Layer 3 of a small transformer language model trained on English Wikipedia (22 layers, counted from 0, width 128).
A neuron's activation on a vector x is GELU(weights . x), where the dot is the dot product.

Input weights of the MLP neurons that the questions are about. A number n stands for (n - 500) times 0.0011.
n54: 608,522,420,434,521,606,445,610,487,686,487,576,381,500,517,497,756,692,453,385,578,506,533,622,631,574,364,688,323,630,490,578,427,482,439,303,443,435,476,512,387,571,490,437,270,448,386,447,476,529,429,674,554,298,503,650,564,403,244,547,414,572,547,631,338,553,472,365,572,474,642,517,477,518,460,335,418,350,432,733,436,610,503,594,298,372,542,599,648,575,460,700,409,601,545,532,584,658,435,679,410,361,434,555,594,490,607,410,455,198,452,460,658,543,490,530,674,340,443,311,404,328,583,535,578,443,520,706
n71: 478,307,603,566,504,417,572,462,266,441,385,422,497,632,544,595,496,582,372,423,497,493,440,639,493,459,444,459,636,522,550,453,535,669,421,709,662,390,522,617,589,597,555,385,451,507,326,383,291,476,385,497,534,594,533,317,650,539,640,477,504,467,602,592,407,429,566,706,514,503,554,525,435,579,447,669,535,670,365,609,486,500,668,320,556,472,433,311,296,349,382,592,464,369,398,560,332,336,957,507,567,527,500,478,229,224,713,641,530,668,467,678,594,549,637,662,517,611,533,355,355,398,496,393,561,423,285,489
n90: 582,373,434,583,451,557,470,534,525,589,494,707,509,718,506,550,551,510,446,401,515,672,323,542,427,473,266,304,543,448,427,615,610,761,634,540,482,561,426,494,497,538,379,687,565,386,500,560,557,358,468,528,527,574,538,666,589,506,354,429,551,493,412,524,624,406,633,441,577,563,292,571,491,557,606,371,568,461,558,590,578,613,551,369,382,438,590,528,370,465,214,385,385,329,515,553,664,453,666,424,478,625,332,619,451,326,311,277,548,487,574,506,475,569,512,531,355,593,571,582,651,472,572,518,353,458,589,581
n100: 441,566,461,531,520,525,560,319,190,614,470,522,560,539,544,356,627,374,360,577,783,518,317,444,622,388,327,508,408,712,484,449,562,876,405,389,652,731,524,436,647,303,379,398,477,625,378,150,429,527,351,465,630,484,558,492,801,406,546,624,771,508,410,648,488,531,476,527,565,567,504,324,481,624,380,551,557,476,511,476,641,523,508,465,797,389,475,381,508,338,268,571,772,629,493,445,430,629,376,378,442,493,655,680,530,542,586,58,232,471,436,527,504,523,485,415,519,500,460,590,365,454,527,636,512,699,398,450
n227: 374,408,534,497,588,411,354,412,464,454,375,625,578,488,410,480,414,612,347,546,487,592,332,445,649,477,543,438,404,679,446,469,490,632,514,530,500,493,620,509,705,466,388,494,685,653,441,594,568,395,341,417,652,596,708,565,395,396,646,406,734,507,434,635,398,520,600,659,671,584,746,662,474,521,440,644,645,619,579,514,506,440,724,564,596,513,486,368,728,449,442,377,483,549,464,456,308,537,503,514,263,481,476,335,432,576,329,366,224,511,558,365,553,413,373,487,490,451,671,342,459,407,480,697,650,325,374,457
n349: 740,354,466,608,777,431,327,360,517,409,497,444,739,422,504,771,511,434,402,503,378,439,593,460,424,566,643,553,429,743,514,611,278,442,430,327,493,393,521,503,640,577,689,351,632,376,516,466,713,534,500,520,555,570,455,436,410,445,453,609,489,475,602,571,406,527,355,622,564,381,657,429,490,493,613,577,574,486,805,334,539,558,507,404,446,585,387,520,535,423,257,450,364,426,483,435,420,459,468,427,414,689,484,599,663,429,555,500,582,536,296,386,432,449,307,548,476,399,409,514,307,452,531,474,361,516,858,599
n483: 538,729,482,497,493,676,521,555,434,421,341,456,421,362,551,475,323,304,493,503,467,384,571,446,447,606,524,548,330,514,632,607,482,466,310,545,517,373,356,561,490,743,452,707,514,427,588,401,346,510,564,615,284,290,490,596,511,677,500,434,591,599,415,654,479,602,365,472,268,520,331,388,780,500,444,342,438,541,638,609,517,612,507,471,182,382,735,799,627,593,657,643,518,661,405,437,319,450,427,403,398,658,570,551,462,416,511,373,699,641,688,355,430,521,480,489,607,666,543,385,583,524,486,497,557,326,479,433
n508: 579,376,412,547,479,629,595,503,300,543,387,609,670,555,476,446,403,384,365,253,415,634,361,361,476,516,513,480,606,597,527,473,534,802,596,390,416,563,431,488,421,373,244,735,477,486,525,449,644,493,630,350,416,196,663,556,595,415,503,566,605,605,415,544,339,682,528,490,702,591,479,316,529,680,403,654,520,528,711,437,429,416,609,405,229,473,650,467,441,524,490,503,586,513,454,443,524,592,650,565,490,667,488,573,422,450,392,544,597,447,597,466,367,607,578,517,600,424,487,472,279,393,372,449,613,465,760,450

Each question shows a token from some text and the vector x that enters the MLP there. A number n stands for (n - 500) times 0.0078.

"ung": 582,511,373,532,589,408,676,598,672,602,565,336,405,207,501,549,408,470,604,311,663,419,674,417,697,278,514,388,485,622,147,237,513,742,710,433,266,326,665,590,434,519,542,465,343,397,408,621,649,338,541,369,367,398,462,380,572,433,470,631,492,403,412,297,795,221,607,510,605,659,566,570,637,313,272,516,463,518,504,370,581,347,243,374,723,649,473,652,455,480,654,539,546,504,458,447,505,364,634,477,458,456,346,721,416,439,721,588,521,772,551,477,544,591,532,476,583,476,510,177,541,648,598,494,703,507,628,435
The neuron with the highest activation: n71

"oy": 433,604,526,406,563,334,570,758,611,546,666,489,360,341,583,460,462,426,647,358,650,523,624,488,628,273,614,320,436,565,163,265,419,727,643,495,372,346,674,678,389,488,373,481,395,358,485,685,618,440,565,191,515,337,434,513,608,391,414,543,352,491,489,356,783,337,533,493,480,749,629,605,635,232,333,541,591,571,460,406,496,332,257,411,638,750,525,632,454,390,629,492,584,387,531,475,501,473,621,295,561,496,434,743,441,494,824,589,318,833,342,516,535,544,567,417,557,410,461,170,561,639,691,487,553,457,508,553
Which neuron fires most, and how strongly? n71, at about 0.18

" |": 369,711,528,548,585,429,630,713,628,538,576,459,311,242,462,475,436,344,646,319,651,363,536,475,566,445,679,411,478,534,275,366,468,642,640,415,369,507,605,628,532,504,402,447,384,350,306,553,662,530,616,379,357,174,319,521,674,300,436,583,522,453,545,389,699,374,490,584,542,595,630,654,635,203,232,641,601,593,354,282,767,568,261,505,598,678,496,584,504,419,646,479,518,506,579,482,483,444,634,495,607,374,248,623,442,366,759,337,463,850,624,568,391,425,462,417,643,422,378,275,587,691,788,493,559,457,525,449
Which two neurons fire most, strongest first? n483, n100

"ath": 563,579,512,396,575,325,454,677,523,508,654,470,347,223,539,416,380,314,643,427,641,433,611,404,601,339,594,449,295,564,184,373,376,658,611,330,393,481,699,699,437,484,403,655,378,469,477,744,803,354,527,227,422,245,376,490,500,382,493,510,505,434,490,474,584,214,527,707,514,729,561,637,594,249,412,533,630,581,379,306,547,420,420,440,795,741,428,715,455,625,573,519,410,430,519,538,655,332,591,471,533,641,291,549,551,412,728,409,408,794,574,369,511,590,555,515,631,349,481,273,550,661,667,459,623,402,508,541
Which neuron fires most, and how strongly? n227, at about 0.48

" M": 360,571,668,516,589,591,554,715,582,545,674,614,261,221,586,372,453,371,688,356,562,424,525,454,566,519,703,322,458,600,131,362,425,700,609,333,385,669,637,725,438,483,375,452,400,489,299,535,626,425,578,396,421,254,428,369,605,361,403,615,485,435,390,415,824,327,562,624,515,682,524,487,587,358,352,655,527,584,369,367,518,499,269,528,606,547,409,582,529,533,654,477,416,575,646,481,449,312,622,423,696,299,280,732,565,541,718,353,353,732,569,554,591,460,426,581,491,269,448,272,548,676,807,488,499,403,571,532
Which neuron fires most, and how strongly? n100, at about 0.56

"ang": 490,506,424,530,469,444,702,609,584,496,537,415,492,251,479,403,444,512,683,378,727,435,643,380,670,301,616,345,533,506,149,293,436,711,629,403,363,381,689,692,479,635,546,559,393,392,496,640,691,189,564,225,464,276,501,469,549,410,376,633,343,476,456,377,789,218,622,641,552,627,607,491,621,337,400,528,511,560,491,365,552,428,196,367,703,566,339,665,434,553,568,581,435,423,451,540,419,384,626,519,449,448,362,616,495,423,802,523,544,819,486,466,552,538,540,505,657,478,444,199,625,778,701,467,576,343,471,517
The neuron with the highest activation: n71

" to": 477,657,491,574,617,466,693,686,652,482,688,562,385,244,488,484,463,472,675,437,615,411,641,540,636,231,657,419,505,518,155,308,487,681,616,358,306,567,598,558,540,541,404,468,437,446,300,596,637,381,623,278,378,227,506,429,684,143,419,507,439,530,569,320,632,398,505,596,431,648,687,647,664,280,274,474,455,574,476,287,611,639,379,446,635,673,436,614,549,378,625,413,578,364,584,464,570,418,598,447,661,319,182,640,561,422,774,314,385,739,581,544,511,372,502,476,591,414,550,256,592,617,671,524,615,446,446,407
Which neuron fires most, and how strongly? n100, at about 0.12

" China": 545,442,349,546,586,431,619,682,582,447,462,475,343,307,487,497,403,528,697,266,613,377,573,434,650,401,687,377,367,484,241,204,523,734,704,315,317,561,638,700,452,576,529,589,426,439,318,583,724,318,604,304,407,291,396,449,613,371,386,633,399,420,411,344,719,305,644,488,664,595,486,541,641,287,332,563,414,747,447,429,722,475,355,426,730,424,461,715,395,471,603,408,435,444,442,637,559,530,651,458,611,351,299,652,484,418,632,537,503,760,460,454,532,467,435,517,715,519,480,192,473,713,668,520,715,468,549,422
Which two neurons fire most, strongest first? n508, n71

")": 387,659,557,495,635,393,550,697,574,562,531,580,285,262,442,514,417,406,607,332,527,419,705,462,655,354,790,341,406,504,297,377,394,627,649,300,282,553,629,626,482,417,375,438,346,450,388,634,741,531,635,471,270,310,486,554,545,279,413,552,539,518,549,381,615,223,524,583,509,729,425,553,687,246,307,699,361,642,412,396,602,556,320,561,583,652,470,663,472,480,597,405,590,409,561,435,448,455,636,490,542,407,221,599,435,369,733,376,578,826,576,473,453,416,556,489,593,383,506,231,607,783,753,402,729,492,553,452
Which neuron fires most, and how strongly? n483, at about 0.41